Layer 3 of a small transformer language model trained on English Wikipedia (9 layers, counted from 0, width 128).
A neuron's activation on a vector x is GELU(gate . x) times (in . x), where the dot is the dot product.
The model reads these tokens: " " "19" "78" "," " Can" "oy" " was" " the" " so" "le" " M" "ind" "ana" "o" " All" "iance" " c"

The vector x that enters this layer's MLP at each token. A number n stands for (n - 500) times 0.0084.
0 " ": 447 487 236 618 386 349 469 236 432 485 422 490 500 419 310 450 500 431 370 465 380 632 461 448 665 399 474 442 546 517 552 802 503 483 398 518 422 486 451 451 497 608 710 566 342 666 333 506 442 566 389 503 578 446 461 568 543 527 236 528 496 381 438 459 456 411 536 566 490 507 298 699 482 712 550 595 513 492 524 480 508 495 309 760 357 521 547 432 455 551 373 665 763 447 456 441 248 576 657 557 607 542 579 392 517 681 679 608 499 429 695 636 429 465 472 393 573 534 439 541 511 504 660 508 436 425 304 298
1 "19": 412 378 385 628 690 470 474 728 515 456 549 404 417 538 461 652 442 654 471 415 485 606 469 560 584 289 521 577 494 564 511 698 474 646 324 530 461 657 495 561 523 270 418 593 461 563 427 520 404 600 419 570 526 360 388 518 677 641 294 565 339 474 572 492 584 665 450 636 487 276 538 716 574 619 387 384 530 550 481 526 308 466 540 677 251 561 584 509 627 386 149 665 719 307 413 449 557 559 625 414 514 562 478 383 565 699 540 562 656 547 692 543 365 665 571 411 456 485 552 569 541 565 614 610 468 621 439 436
2 "78": 555 451 349 475 534 331 419 680 486 533 464 483 423 374 553 488 518 424 500 329 789 470 494 447 406 521 391 731 408 555 536 697 346 467 609 559 479 544 306 499 428 447 382 656 592 515 535 476 397 545 316 690 503 425 506 559 635 747 458 470 338 435 556 494 542 407 505 514 550 321 441 541 545 567 580 427 476 612 416 714 320 593 464 788 340 815 593 421 580 551 708 653 677 517 195 408 524 705 595 368 571 571 543 426 549 538 579 605 554 425 505 681 302 402 612 420 585 494 580 580 570 458 416 578 547 637 383 500
3 ",": 649 496 323 554 546 437 437 551 613 625 550 311 485 432 484 536 508 509 410 564 433 411 417 387 731 519 491 387 383 430 559 427 423 545 390 455 421 573 454 475 477 350 868 566 523 508 362 514 430 488 535 621 629 559 434 558 547 641 604 409 286 425 428 686 451 219 447 628 448 354 495 373 570 557 499 635 560 693 328 565 518 492 532 705 472 502 505 467 600 437 626 499 506 459 441 493 461 783 338 364 477 527 541 409 553 336 497 699 597 450 686 538 441 298 507 493 562 528 495 459 488 577 519 506 718 525 227 583
4 " Can": 541 344 134 781 263 399 439 460 364 573 463 564 524 487 570 585 513 405 614 542 388 433 373 415 486 371 534 555 544 500 561 504 468 580 851 537 571 549 537 243 419 498 622 538 479 402 694 603 480 485 453 697 452 367 450 330 700 338 506 238 559 489 415 448 367 522 642 523 447 579 360 389 408 511 642 353 658 501 456 393 388 372 483 381 448 388 559 515 487 452 434 587 384 521 460 559 579 593 337 360 526 435 351 549 470 527 585 392 570 546 401 543 544 340 480 445 483 462 433 252 491 535 333 602 529 417 197 451
5 "oy": 706 443 105 720 413 546 590 658 604 454 547 427 602 557 486 564 613 674 696 518 639 487 576 389 490 654 430 617 533 322 305 543 467 302 635 400 792 377 661 435 369 483 300 528 552 348 424 582 471 549 511 388 425 457 411 389 493 644 500 400 514 481 513 584 576 613 404 674 644 452 358 537 522 436 486 490 445 338 422 460 597 444 473 367 505 641 595 487 469 575 683 491 417 436 633 450 378 421 574 541 495 500 563 268 522 371 589 553 426 431 335 497 415 503 601 298 555 550 567 606 521 584 484 540 300 613 269 642
6 " was": 417 567 455 618 288 461 539 512 504 346 410 531 523 641 474 622 314 526 599 575 472 314 489 703 442 457 590 414 361 374 433 678 568 589 395 493 664 443 573 422 366 384 812 521 381 513 538 566 514 451 484 601 749 451 350 450 515 451 548 338 521 395 476 463 371 588 448 602 381 419 373 333 531 414 669 474 405 548 600 428 443 693 484 629 536 579 610 408 479 513 448 473 577 510 299 470 326 631 515 601 637 323 583 375 444 665 415 447 704 443 495 567 439 318 629 474 483 589 538 514 611 359 477 447 417 567 230 501
7 " the": 489 395 432 618 500 380 536 163 501 553 615 511 628 461 497 511 570 723 382 456 574 664 417 502 449 488 409 599 536 369 472 473 465 484 443 521 601 477 694 336 433 471 928 373 182 531 389 461 513 509 467 568 476 467 320 534 632 404 380 445 517 553 329 498 662 475 468 420 344 497 509 287 408 483 353 567 500 459 564 423 541 695 320 627 478 492 462 449 561 601 532 627 600 500 402 462 478 613 411 558 436 427 577 519 479 643 568 636 506 582 406 748 491 548 601 347 505 714 457 423 487 491 497 528 497 486 243 483
8 " so": 619 462 264 614 626 416 555 706 602 626 513 605 526 493 525 650 501 414 380 338 437 328 387 559 303 450 585 549 407 463 436 495 479 321 396 372 703 414 426 447 355 440 816 622 354 511 624 531 556 547 369 538 422 643 369 548 605 539 179 508 627 519 457 562 690 484 510 673 498 465 501 359 423 401 567 490 482 560 496 662 495 524 499 422 399 428 458 371 692 629 311 557 558 471 479 389 691 433 478 503 633 479 404 477 540 663 667 497 616 494 506 648 456 344 497 523 467 606 528 637 362 492 713 620 388 534 410 516
9 "le": 717 571 349 674 536 383 359 586 629 638 402 489 698 414 634 415 688 587 529 467 465 601 465 627 413 471 633 228 349 468 588 774 352 452 545 583 581 555 571 493 505 573 563 486 321 397 616 735 332 465 457 403 404 489 390 488 497 597 486 538 600 458 404 719 457 666 571 701 395 368 551 533 473 370 429 360 434 548 396 723 373 443 375 461 346 514 436 493 631 682 403 674 613 375 718 351 521 487 473 510 422 570 443 429 333 510 422 640 473 579 666 490 583 572 502 468 644 479 454 552 417 633 633 671 823 578 409 444
10 " M": 415 504 324 664 83 148 456 558 532 517 572 390 429 646 521 443 400 317 554 362 442 462 370 500 491 529 653 450 477 341 650 492 530 539 723 390 586 617 496 531 651 428 599 365 565 514 626 620 460 551 493 594 472 322 380 615 561 546 460 575 639 543 587 416 627 362 548 584 451 406 721 588 389 421 603 546 333 531 522 508 419 347 418 374 455 350 510 549 384 434 634 611 646 445 413 358 538 568 574 433 422 825 578 507 500 575 461 470 503 662 492 608 418 513 493 302 427 468 449 551 565 520 477 438 715 452 260 552
11 "ind": 678 330 161 585 547 447 412 269 575 641 523 470 506 240 639 511 438 416 620 276 456 515 428 414 672 602 523 403 432 510 544 387 502 455 472 622 504 573 527 557 485 466 402 325 672 474 534 593 382 525 353 424 540 405 677 492 561 603 430 499 593 609 655 671 358 480 376 603 364 239 586 705 644 391 386 448 510 453 435 478 425 313 540 597 616 631 509 475 453 464 693 458 473 418 400 675 518 455 378 593 558 603 202 502 501 522 551 592 486 405 483 232 609 370 538 394 550 612 445 608 462 579 462 534 598 571 465 580
12 "ana": 596 426 216 643 221 402 455 621 582 338 367 568 461 378 516 474 457 223 535 276 577 439 452 340 364 692 498 509 492 424 430 407 593 567 496 544 634 701 487 317 447 511 422 730 684 497 607 532 381 462 445 423 579 338 457 434 546 479 473 239 367 550 561 559 565 587 354 671 652 397 418 451 478 552 568 647 462 624 553 507 436 335 643 578 561 595 667 327 469 585 498 748 583 431 663 476 369 494 566 612 391 293 464 443 517 379 384 624 438 478 437 486 442 541 396 375 573 621 472 321 476 533 399 640 579 472 561 601
13 "o": 529 437 100 512 163 486 457 553 524 424 618 676 435 480 475 723 669 498 608 392 417 549 492 390 406 461 504 331 417 394 451 409 417 505 363 499 693 641 535 291 415 500 596 650 491 490 512 541 341 471 467 528 443 341 450 528 448 606 685 364 544 563 638 734 511 468 508 505 450 557 294 597 542 423 620 376 590 504 641 622 471 395 367 455 489 563 539 451 429 643 407 587 676 483 730 456 305 492 655 531 483 306 634 393 454 343 383 504 503 365 434 621 374 459 428 410 447 565 429 415 504 348 412 622 706 473 392 557
14 " All": 365 588 204 751 399 366 614 528 306 409 417 328 537 486 553 635 350 706 641 616 465 540 371 581 451 547 477 426 328 366 409 469 427 423 625 230 453 638 565 330 495 491 616 456 494 494 534 593 569 644 269 545 536 461 431 483 639 401 653 392 688 615 481 475 477 474 544 609 489 285 291 509 489 268 404 421 577 245 474 317 530 370 339 569 509 638 481 558 410 384 460 447 478 533 457 515 631 544 458 531 455 553 470 613 660 452 262 506 410 501 299 473 698 604 523 298 440 520 522 559 652 384 370 508 607 472 458 561
15 "iance": 501 413 314 548 418 519 544 810 506 402 474 459 535 413 520 629 448 524 645 611 314 655 585 425 346 750 322 555 528 369 466 624 572 493 428 484 630 418 711 345 429 263 588 553 471 482 400 420 272 527 318 640 458 409 579 532 613 380 520 484 393 461 499 423 381 651 560 623 780 407 265 398 494 408 433 267 363 463 603 511 617 483 552 461 539 628 735 417 681 447 503 605 634 569 494 576 443 513 416 383 548 407 577 486 543 457 544 414 512 434 24 347 435 551 534 278 459 420 393 705 424 578 564 425 406 494 519 625
16 " c": 369 402 202 537 281 243 568 663 557 451 502 410 432 312 521 564 482 396 532 650 342 318 501 430 329 329 447 422 283 639 477 350 441 369 389 279 557 483 594 260 546 587 644 596 440 439 479 346 518 598 578 670 456 490 475 382 565 516 589 508 591 322 585 571 474 541 497 544 431 421 504 456 371 550 502 564 483 574 657 450 317 541 450 633 446 620 396 654 391 577 436 517 677 575 577 527 277 491 561 571 613 865 532 616 398 670 447 522 470 498 469 658 452 671 585 352 469 475 520 629 426 465 671 429 403 406 313 393

Each question shows the input weights of one neuron of the MLP. A number n stands for (n - 500) times 0.00094.

n155 gate: 428 717 502 501 709 422 480 365 457 584 464 523 656 540 504 535 466 645 640 514 435 507 635 337 634 447 425 383 649 705 695 575 504 455 552 397 638 532 313 480 269 540 429 452 524 484 522 542 451 561 509 491 478 652 388 564 518 431 426 568 671 515 417 481 515 518 377 489 453 486 495 601 361 660 439 475 643 634 561 499 388 612 409 567 501 500 376 427 378 488 514 372 464 240 438 564 506 572 470 484 412 556 545 478 434 659 650 459 467 312 363 509 559 626 322 652 521 597 515 681 501 399 573 424 594 443 464 356
n155 in: 553 646 599 438 387 492 521 362 543 449 588 372 600 434 601 439 655 311 471 342 511 401 456 553 490 543 558 481 428 523 470 644 559 249 397 542 571 446 478 422 666 604 431 682 439 512 401 496 388 293 450 469 557 530 303 334 378 477 294 532 518 528 421 509 572 486 508 519 578 428 392 275 499 391 705 382 485 485 611 441 575 434 428 501 573 327 452 584 431 575 427 481 548 456 445 457 507 352 665 479 282 568 338 537 568 427 444 498 507 455 521 491 476 412 392 529 432 426 530 519 486 401 642 404 627 455 515 518
It fires most on token 0 " "

n84 gate: 536 532 447 502 405 482 379 465 457 642 758 555 464 481 271 485 512 581 586 448 641 406 381 388 477 504 441 596 581 477 542 528 603 506 561 515 411 445 459 450 609 491 496 507 500 585 743 285 471 568 615 405 450 486 449 579 529 503 617 475 495 384 583 276 378 431 416 291 712 577 497 446 566 346 588 525 387 461 410 695 614 622 644 543 494 489 537 681 517 432 405 269 201 430 599 459 427 427 414 558 540 499 526 482 581 432 578 434 518 729 562 489 346 524 525 471 309 454 502 434 503 679 450 611 397 466 510 559
n84 in: 540 541 377 561 505 374 327 584 460 746 787 526 533 484 422 652 509 583 617 619 542 481 528 478 416 582 522 445 536 515 508 671 542 543 406 579 341 464 275 401 635 537 468 503 455 498 414 410 345 439 469 519 507 687 799 536 531 448 453 550 423 451 379 421 565 325 499 438 522 503 587 424 470 658 495 365 625 585 408 625 638 622 659 370 449 499 403 448 543 586 438 172 365 436 342 649 598 583 528 451 536 522 630 492 479 526 581 511 566 497 636 564 523 480 332 396 348 597 325 432 310 342 480 503 485 505 420 484
On which token does it fire most, and how strongly? 12 "ana", at about 0.36

n36 gate: 594 408 493 594 548 409 399 472 594 628 303 411 449 504 606 445 534 476 645 628 498 615 379 276 564 500 481 492 532 431 606 492 531 409 488 591 394 507 400 481 378 577 593 437 586 572 522 532 464 579 490 503 592 483 590 550 344 341 297 397 476 413 698 583 302 517 598 580 465 479 448 561 521 448 677 388 446 370 522 496 448 463 494 514 384 439 672 616 468 575 591 433 359 488 379 454 610 478 457 592 591 475 474 496 559 549 494 671 334 406 604 398 560 404 428 566 710 472 552 519 404 333 625 547 512 415 579 535
n36 in: 526 486 575 576 493 645 492 478 584 677 696 478 344 494 522 398 588 551 512 606 541 712 387 605 479 478 510 584 496 508 508 378 531 605 451 643 526 470 653 381 357 311 520 498 490 742 528 503 384 622 530 512 486 532 635 406 538 518 461 626 339 482 617 535 544 426 410 505 435 523 507 602 421 486 498 418 568 581 504 411 412 480 582 437 480 618 413 456 383 489 552 496 461 470 481 497 491 464 324 455 434 601 559 622 530 603 471 477 476 596 386 341 549 518 586 578 484 592 433 559 517 428 602 453 493 331 406 816
It fires most on token 11 "ind"

n100 gate: 631 678 506 518 577 532 571 492 475 412 518 376 578 468 481 530 585 486 532 282 511 578 453 374 518 545 558 576 490 477 439 370 592 547 507 507 653 518 359 368 666 534 423 615 463 602 484 524 470 459 620 499 475 474 539 472 711 632 482 555 483 468 419 475 462 543 601 510 509 461 486 523 626 482 427 492 465 259 595 370 551 561 416 602 382 533 462 668 594 580 482 525 417 427 605 417 395 366 428 497 540 592 646 608 481 497 457 371 532 413 490 551 419 459 456 413 527 438 486 462 335 488 522 440 516 429 566 507
n100 in: 462 412 480 422 432 563 599 553 463 536 406 425 545 463 461 463 396 710 508 396 507 468 472 555 473 513 515 513 514 467 538 452 483 591 411 437 490 546 468 516 397 485 539 617 264 642 424 423 438 572 416 444 468 454 434 564 507 557 739 308 523 551 454 389 527 460 379 502 458 343 565 512 443 658 507 437 401 623 490 490 485 530 419 597 621 444 508 418 529 579 531 615 580 373 444 470 451 687 466 404 411 625 489 466 548 447 578 381 325 428 436 539 535 507 465 478 438 557 360 432 511 737 319 623 385 448 556 427
On which three tokens does it fire most, strongest first? 15 "iance", 12 "ana", 13 "o"

n166 gate: 508 715 546 571 642 342 524 533 434 370 357 512 616 394 413 489 420 329 474 422 377 488 501 493 526 368 389 637 511 449 454 463 522 724 423 561 413 606 503 479 474 493 521 547 558 670 573 488 385 457 546 494 455 530 698 392 424 610 559 439 359 468 642 522 534 384 427 312 671 649 540 389 362 420 337 498 705 638 569 522 444 566 501 331 406 456 414 471 506 488 490 317 397 752 501 688 621 387 490 475 488 432 396 492 423 479 492 476 590 384 705 542 471 577 381 436 279 458 457 561 428 626 489 430 485 624 464 395
n166 in: 450 436 460 576 476 569 457 595 554 469 424 584 503 337 629 723 544 465 543 630 602 518 730 404 512 501 496 666 535 395 483 534 442 394 464 542 447 474 545 603 630 555 542 505 714 417 576 256 677 421 256 683 659 422 477 386 500 615 460 465 546 305 507 614 622 655 499 598 413 367 556 565 525 489 628 538 630 610 694 511 558 516 729 445 519 496 527 392 465 633 719 514 425 506 484 453 504 411 359 623 422 508 519 439 402 474 445 476 562 271 556 520 465 478 347 460 520 506 511 473 643 662 637 455 578 585 464 604
On which two tokens does it fire most, strongest first? 0 " ", 7 " the"

n90 gate: 489 419 423 415 559 499 625 502 497 680 533 490 525 559 561 482 409 531 765 425 374 686 500 472 538 582 585 342 462 569 569 471 478 386 600 446 396 405 481 453 387 422 636 616 499 523 582 394 612 563 451 487 575 416 522 431 598 469 362 511 493 525 488 570 514 543 714 536 406 403 634 518 408 412 527 537 430 423 296 575 540 551 400 561 248 437 548 501 451 513 437 346 462 672 532 458 467 395 381 369 634 396 551 461 563 459 510 310 368 316 576 548 500 475 322 530 473 497 562 394 644 396 363 572 386 416 596 544
n90 in: 494 450 444 557 498 649 585 518 362 545 481 681 556 522 551 606 392 524 450 386 597 743 397 465 368 572 438 511 466 314 429 583 636 609 381 613 422 489 567 475 361 396 454 374 571 584 648 525 490 431 573 571 490 595 492 457 535 599 548 534 551 549 346 378 672 508 338 576 559 568 490 549 483 542 509 426 474 457 444 563 583 527 439 425 583 450 626 390 466 595 477 457 576 406 547 536 342 337 470 578 546 484 499 496 496 389 490 502 394 342 340 398 415 436 424 425 665 606 413 409 589 598 514 703 374 628 386 631
On which three tokens does it fire most, strongest first? 8 " so", 16 " c", 13 "o"

n151 gate: 576 448 604 436 535 632 425 506 454 382 425 363 472 427 595 356 401 682 559 557 713 651 318 370 442 522 527 518 426 641 542 532 490 455 491 563 537 469 478 609 341 600 478 389 580 621 331 533 685 504 549 599 578 524 576 595 542 367 469 418 471 402 504 394 440 640 463 403 499 471 616 524 454 529 685 419 462 445 500 621 570 432 479 430 461 511 483 649 563 577 372 328 438 649 560 484 508 378 388 478 533 390 507 536 462 500 579 533 292 526 496 372 542 521 562 472 492 495 491 547 526 506 567 441 430 479 519 585
n151 in: 659 428 483 457 456 470 428 493 505 429 445 366 605 383 500 559 401 544 456 462 577 585 412 484 387 372 424 421 385 522 543 712 542 562 516 465 462 508 384 508 449 503 532 522 487 538 447 355 589 586 414 568 394 604 569 451 487 484 398 405 489 405 529 472 275 637 292 554 574 535 479 495 414 482 525 368 442 578 655 514 473 368 507 617 318 605 733 502 392 714 518 377 472 631 577 583 426 346 499 417 544 435 583 659 381 497 625 513 588 562 526 489 465 481 505 469 282 529 406 420 452 508 384 566 693 538 545 614
On which token does it fire most, and how strongly? 15 "iance", at about 0.18

n229 gate: 552 419 432 547 663 405 324 534 368 686 388 609 451 545 436 464 577 615 598 537 638 619 456 756 633 658 560 596 651 652 525 622 451 439 462 762 249 544 312 475 548 563 409 472 665 554 423 552 642 308 564 517 286 527 513 506 360 499 346 571 522 561 583 707 436 562 680 390 383 577 452 520 499 259 478 477 434 371 389 585 442 403 546 619 405 495 456 477 421 345 455 391 502 568 513 344 582 500 600 303 516 589 568 398 456 659 528 566 481 407 640 528 566 586 522 589 476 331 470 533 519 471 573 628 436 458 570 563
n229 in: 543 600 515 510 628 520 549 436 563 543 533 472 533 260 707 463 621 558 574 437 410 449 589 565 394 436 551 519 481 428 548 605 613 361 444 683 537 502 318 560 536 435 466 600 436 437 642 590 572 594 561 338 789 391 499 393 652 508 604 370 307 542 620 575 435 447 697 439 455 459 442 436 676 262 595 437 705 474 599 460 311 574 592 604 388 343 576 591 398 446 540 465 381 632 546 706 604 526 373 519 547 563 453 431 535 543 532 604 391 622 486 427 572 458 461 563 427 601 542 447 476 631 557 739 591 275 544 604
It fires most on token 9 "le"

n27 gate: 384 485 471 536 417 596 512 388 509 444 400 443 550 602 487 640 637 519 453 566 403 424 568 456 562 489 388 484 473 518 287 642 481 546 487 505 524 606 338 551 496 400 411 453 486 463 549 409 478 444 608 413 400 564 534 581 491 317 393 431 446 628 457 463 400 570 452 427 505 573 417 596 726 450 441 611 602 488 411 508 433 505 496 469 751 560 536 451 348 562 414 456 524 322 448 650 535 392 544 620 604 492 615 361 698 439 295 734 641 524 531 555 465 596 448 467 629 516 444 615 651 325 417 525 591 785 548 484
n27 in: 323 542 560 468 558 387 423 489 729 543 546 475 355 527 502 441 518 519 576 517 503 565 422 726 351 403 508 460 527 497 482 534 650 318 386 550 470 426 484 533 583 649 520 570 489 383 585 586 573 552 606 737 352 403 425 514 531 523 398 571 632 448 344 476 421 678 361 562 285 484 584 263 415 480 545 484 518 437 390 522 474 545 491 480 400 504 503 491 529 707 495 408 373 527 441 365 391 555 323 490 295 592 586 461 572 588 448 481 419 405 628 485 478 525 539 525 446 260 504 484 552 518 480 379 594 457 459 581
It fires most on token 6 " was"

n255 gate: 619 448 422 484 446 562 646 557 343 509 574 416 450 481 560 610 532 636 428 548 572 519 531 522 434 618 565 500 468 484 544 498 534 433 630 589 496 675 541 531 513 597 462 506 636 536 523 551 656 441 658 422 528 436 522 676 417 492 464 410 652 417 454 383 428 605 523 552 530 606 551 481 458 382 523 720 480 496 544 458 391 457 578 441 525 480 556 488 355 389 494 513 468 654 573 328 605 550 422 550 574 376 564 548 553 486 485 667 644 468 475 483 645 419 571 589 632 422 555 558 628 457 686 499 411 384 594 361
n255 in: 392 472 349 582 551 438 606 555 487 513 571 524 570 569 414 537 369 595 654 439 504 492 717 406 495 688 499 495 427 522 458 293 479 290 536 422 491 526 566 469 408 473 482 453 199 506 461 403 468 370 604 577 402 468 537 451 443 421 325 394 568 429 489 493 588 638 579 503 386 560 290 457 324 313 426 454 605 654 625 454 791 436 537 507 419 740 656 479 459 455 585 534 544 384 471 526 481 541 323 335 472 360 572 492 368 467 569 541 597 392 538 574 385 744 325 582 497 421 636 477 339 409 576 551 337 465 539 470
On which two tokens does it fire most, strongest first? 5 "oy", 14 " All"

n0 gate: 512 472 449 602 548 529 552 579 479 497 404 430 581 646 551 552 468 356 623 394 620 537 525 527 373 590 533 346 388 499 554 414 446 454 577 558 469 561 358 483 446 414 478 530 508 561 622 375 511 501 475 534 494 594 548 490 680 555 532 292 419 548 561 515 432 438 467 614 509 441 399 563 520 325 390 380 544 569 534 475 384 389 495 509 477 559 525 492 470 431 527 583 518 543 459 619 439 518 489 466 548 635 617 493 509 676 556 493 549 459 388 534 308 443 379 369 507 481 538 653 511 471 518 643 398 576 448 424
n0 in: 497 534 561 574 424 406 515 362 491 524 626 523 512 378 476 389 473 619 448 579 437 559 382 437 568 441 334 600 592 369 396 633 573 439 290 490 525 426 542 579 515 489 554 463 467 511 402 535 565 590 473 513 523 372 434 518 533 531 372 528 438 496 381 533 408 510 547 485 366 457 390 532 510 718 625 534 630 551 519 500 573 591 394 634 454 502 511 388 448 594 523 520 602 412 377 495 629 610 553 479 487 467 495 478 411 489 568 630 379 495 637 687 578 464 537 556 524 409 547 476 472 657 492 508 417 487 444 503
On which three tokens does it fire most, strongest first? 2 "78", 1 "19", 6 " was"

n251 gate: 332 518 512 517 528 357 503 475 369 471 603 379 442 618 536 637 461 662 406 517 424 559 506 571 294 455 512 415 576 480 551 586 626 508 439 531 398 517 518 445 522 449 509 450 532 543 544 594 476 443 613 522 460 411 357 477 423 478 433 461 398 506 534 532 418 390 582 420 416 432 583 696 493 507 569 455 684 463 530 397 383 541 497 509 564 436 515 661 543 357 408 401 489 638 381 510 568 587 611 424 512 535 608 485 445 517 602 587 498 541 604 633 491 405 494 394 472 538 532 413 543 523 662 535 649 519 454 445
n251 in: 562 521 421 452 408 615 371 411 484 558 500 581 504 283 413 446 480 613 469 540 451 482 650 346 623 516 401 536 657 528 343 455 443 416 444 348 360 438 533 580 506 394 491 532 561 505 347 490 559 543 385 425 392 505 489 427 434 392 479 506 426 563 396 461 561 609 575 442 498 521 459 501 477 419 632 546 415 406 668 525 551 440 507 577 531 515 456 431 491 634 576 391 452 325 440 485 471 452 447 586 549 477 535 399 476 459 510 427 505 416 498 465 437 415 416 551 607 525 444 500 388 526 292 501 406 488 512 608
It fires most on token 0 " "

n235 gate: 467 563 413 358 670 457 740 504 503 528 487 461 459 508 530 435 389 400 456 579 484 404 383 384 552 596 452 490 629 366 517 585 610 642 442 451 447 535 489 578 612 432 456 558 518 331 534 593 482 636 317 581 584 438 376 474 558 432 413 550 397 633 576 405 654 479 486 455 596 472 589 435 429 504 628 501 455 269 527 358 458 459 625 572 440 555 536 493 498 259 525 515 442 421 468 463 597 566 636 536 464 491 473 610 456 474 605 511 462 517 404 448 406 347 693 506 580 524 525 515 463 428 643 545 517 463 459 607
n235 in: 484 628 478 468 534 388 666 506 485 579 457 506 435 570 643 436 442 476 414 501 543 336 394 381 336 449 444 419 676 392 452 527 395 563 438 450 466 592 655 411 462 535 504 586 410 541 595 379 604 582 430 449 524 627 768 542 457 554 432 373 469 496 514 533 485 591 351 405 621 409 576 547 488 441 504 557 307 502 512 632 425 512 402 515 427 438 651 389 508 421 457 463 432 504 404 577 449 660 558 475 336 582 367 485 481 523 410 627 429 382 462 434 488 525 525 535 504 528 569 566 663 416 459 532 526 626 516 507
It fires most on token 2 "78"

n126 gate: 547 359 615 404 559 575 334 466 577 414 475 673 477 503 403 282 401 435 402 553 572 428 498 600 518 437 469 526 487 407 565 612 449 637 564 431 456 355 479 725 445 492 510 425 449 516 429 470 511 548 532 464 469 475 651 340 472 484 306 532 485 464 623 524 522 618 612 417 658 490 469 377 389 373 431 651 577 415 608 638 646 640 565 317 698 502 597 693 467 336 843 388 242 532 388 737 641 437 533 450 540 579 298 487 380 346 658 520 537 497 462 467 543 532 628 547 319 465 343 346 506 444 525 471 455 530 650 556
n126 in: 668 469 529 524 491 578 392 344 633 709 555 579 325 351 521 649 660 512 333 289 666 261 479 443 524 666 604 454 592 476 632 605 370 433 450 367 395 393 496 540 402 364 531 349 590 398 602 421 491 582 493 668 597 514 563 399 505 467 564 540 546 379 402 662 577 519 575 282 417 414 554 470 513 549 367 534 413 540 495 653 577 294 678 400 426 632 361 452 391 266 711 515 466 558 360 589 628 530 789 422 383 445 320 388 455 363 702 475 466 555 387 458 434 598 571 644 421 515 393 385 546 518 814 406 684 611 479 304
It fires most on token 11 "ind"

n238 gate: 491 564 474 435 569 412 500 472 308 600 622 485 639 707 481 575 534 551 533 378 558 373 680 601 332 304 538 426 581 649 416 375 478 579 504 488 316 544 282 505 606 544 418 425 450 673 548 418 644 419 581 433 387 657 559 455 492 375 452 304 302 627 449 466 319 517 473 467 437 557 481 397 615 468 445 637 646 468 384 643 475 498 517 468 574 534 582 564 482 369 469 384 523 560 502 766 610 446 500 449 544 566 579 522 597 324 475 501 444 608 480 615 366 449 513 435 587 518 568 570 494 557 612 535 504 454 542 488
n238 in: 477 472 465 432 573 518 413 491 345 457 536 411 537 531 472 507 678 522 518 356 627 629 418 568 472 557 503 466 443 639 726 622 387 637 591 609 410 619 684 411 481 646 254 427 452 650 374 589 415 556 532 415 374 489 584 526 513 500 489 544 226 599 659 541 487 432 528 439 655 540 488 660 646 516 322 482 340 558 541 452 315 607 474 349 592 628 486 577 499 422 520 460 430 562 582 526 620 503 345 447 553 611 497 450 327 565 457 478 602 454 378 437 618 631 481 451 448 466 509 467 405 392 592 471 599 436 534 525
It fires most on token 8 " so"

n122 gate: 622 351 392 504 428 663 637 506 420 583 491 515 588 685 463 566 458 448 523 595 512 579 452 424 558 449 611 446 534 461 625 762 507 541 398 455 448 530 590 542 572 496 487 646 527 483 503 580 443 483 493 560 570 466 576 575 445 570 465 655 541 624 434 390 560 480 568 521 529 612 453 485 458 503 422 442 550 428 451 510 490 554 434 437 462 406 417 525 510 534 381 584 442 474 533 443 359 403 451 595 427 497 429 437 583 528 454 518 467 346 529 486 517 591 587 456 449 489 440 609 550 594 486 534 451 453 394 534
n122 in: 502 486 493 532 514 579 583 351 451 653 464 543 398 402 513 445 429 553 490 542 495 603 668 589 440 585 519 488 568 601 484 581 417 539 587 551 388 587 570 471 612 534 539 464 491 390 459 543 634 483 496 421 502 427 544 339 516 452 462 603 555 480 341 476 439 454 495 347 482 600 423 645 512 390 534 504 673 489 363 535 574 461 445 470 523 594 493 486 438 565 453 476 313 564 458 485 447 435 586 560 485 426 751 535 504 521 483 551 523 404 436 500 557 630 601 528 392 464 454 615 571 549 555 610 337 429 455 490
It fires most on token 0 " "

n139 gate: 358 451 459 611 516 515 302 617 493 406 719 451 643 559 560 513 528 404 563 507 515 309 444 697 463 527 527 473 451 391 646 471 657 495 624 488 413 554 570 591 607 489 570 479 654 338 401 544 464 618 657 400 286 591 506 315 498 365 484 600 494 447 521 506 573 379 641 472 448 432 605 426 453 534 602 557 438 418 543 446 484 618 325 584 509 505 590 427 525 462 513 486 381 613 374 348 436 595 494 623 462 228 569 471 639 601 499 446 585 436 551 582 670 635 552 641 424 398 470 410 566 523 413 543 500 576 525 319
n139 in: 394 524 516 378 413 446 544 444 452 349 267 453 487 464 656 360 327 559 508 487 404 570 562 494 592 350 565 468 640 644 491 460 396 506 426 282 473 557 592 406 495 394 516 496 374 622 597 599 458 452 423 697 471 572 331 522 493 587 496 399 458 401 577 606 610 487 398 584 474 498 625 608 500 419 418 503 372 521 538 467 495 541 452 455 484 642 573 613 582 533 604 336 466 457 689 381 603 454 481 480 467 644 543 483 455 303 459 500 498 531 548 389 410 669 557 514 484 601 340 476 402 463 450 510 380 541 455 538
It fires most on token 10 " M"

n206 gate: 388 395 618 555 482 563 501 422 525 441 442 651 586 721 487 606 544 472 428 592 586 509 622 576 428 471 315 664 295 547 465 454 509 280 497 377 308 599 749 582 379 443 588 459 545 642 441 517 465 369 529 450 599 485 303 707 521 516 389 437 576 371 481 604 631 643 594 297 330 471 541 368 426 426 361 536 489 529 384 457 529 644 519 374 570 506 466 824 663 373 494 547 545 588 512 492 502 412 366 581 537 408 427 472 410 425 456 463 458 476 565 496 446 488 205 531 499 457 455 590 434 512 555 561 544 376 523 594
n206 in: 415 532 448 419 455 573 582 521 592 562 545 471 679 481 603 678 466 445 506 311 497 519 537 516 417 374 567 564 482 548 406 575 466 517 509 557 449 376 467 347 495 496 471 461 488 484 428 443 383 141 482 543 667 511 527 641 600 466 501 590 493 498 521 523 454 438 340 542 535 529 444 567 675 531 462 442 435 505 449 512 352 553 251 547 718 400 485 588 425 313 334 462 651 554 646 570 600 507 470 743 489 576 535 209 504 568 601 530 539 375 527 512 452 239 512 313 423 440 610 696 707 562 652 266 446 531 501 695
On which two tokens does it fire most, strongest first? 8 " so", 4 " Can"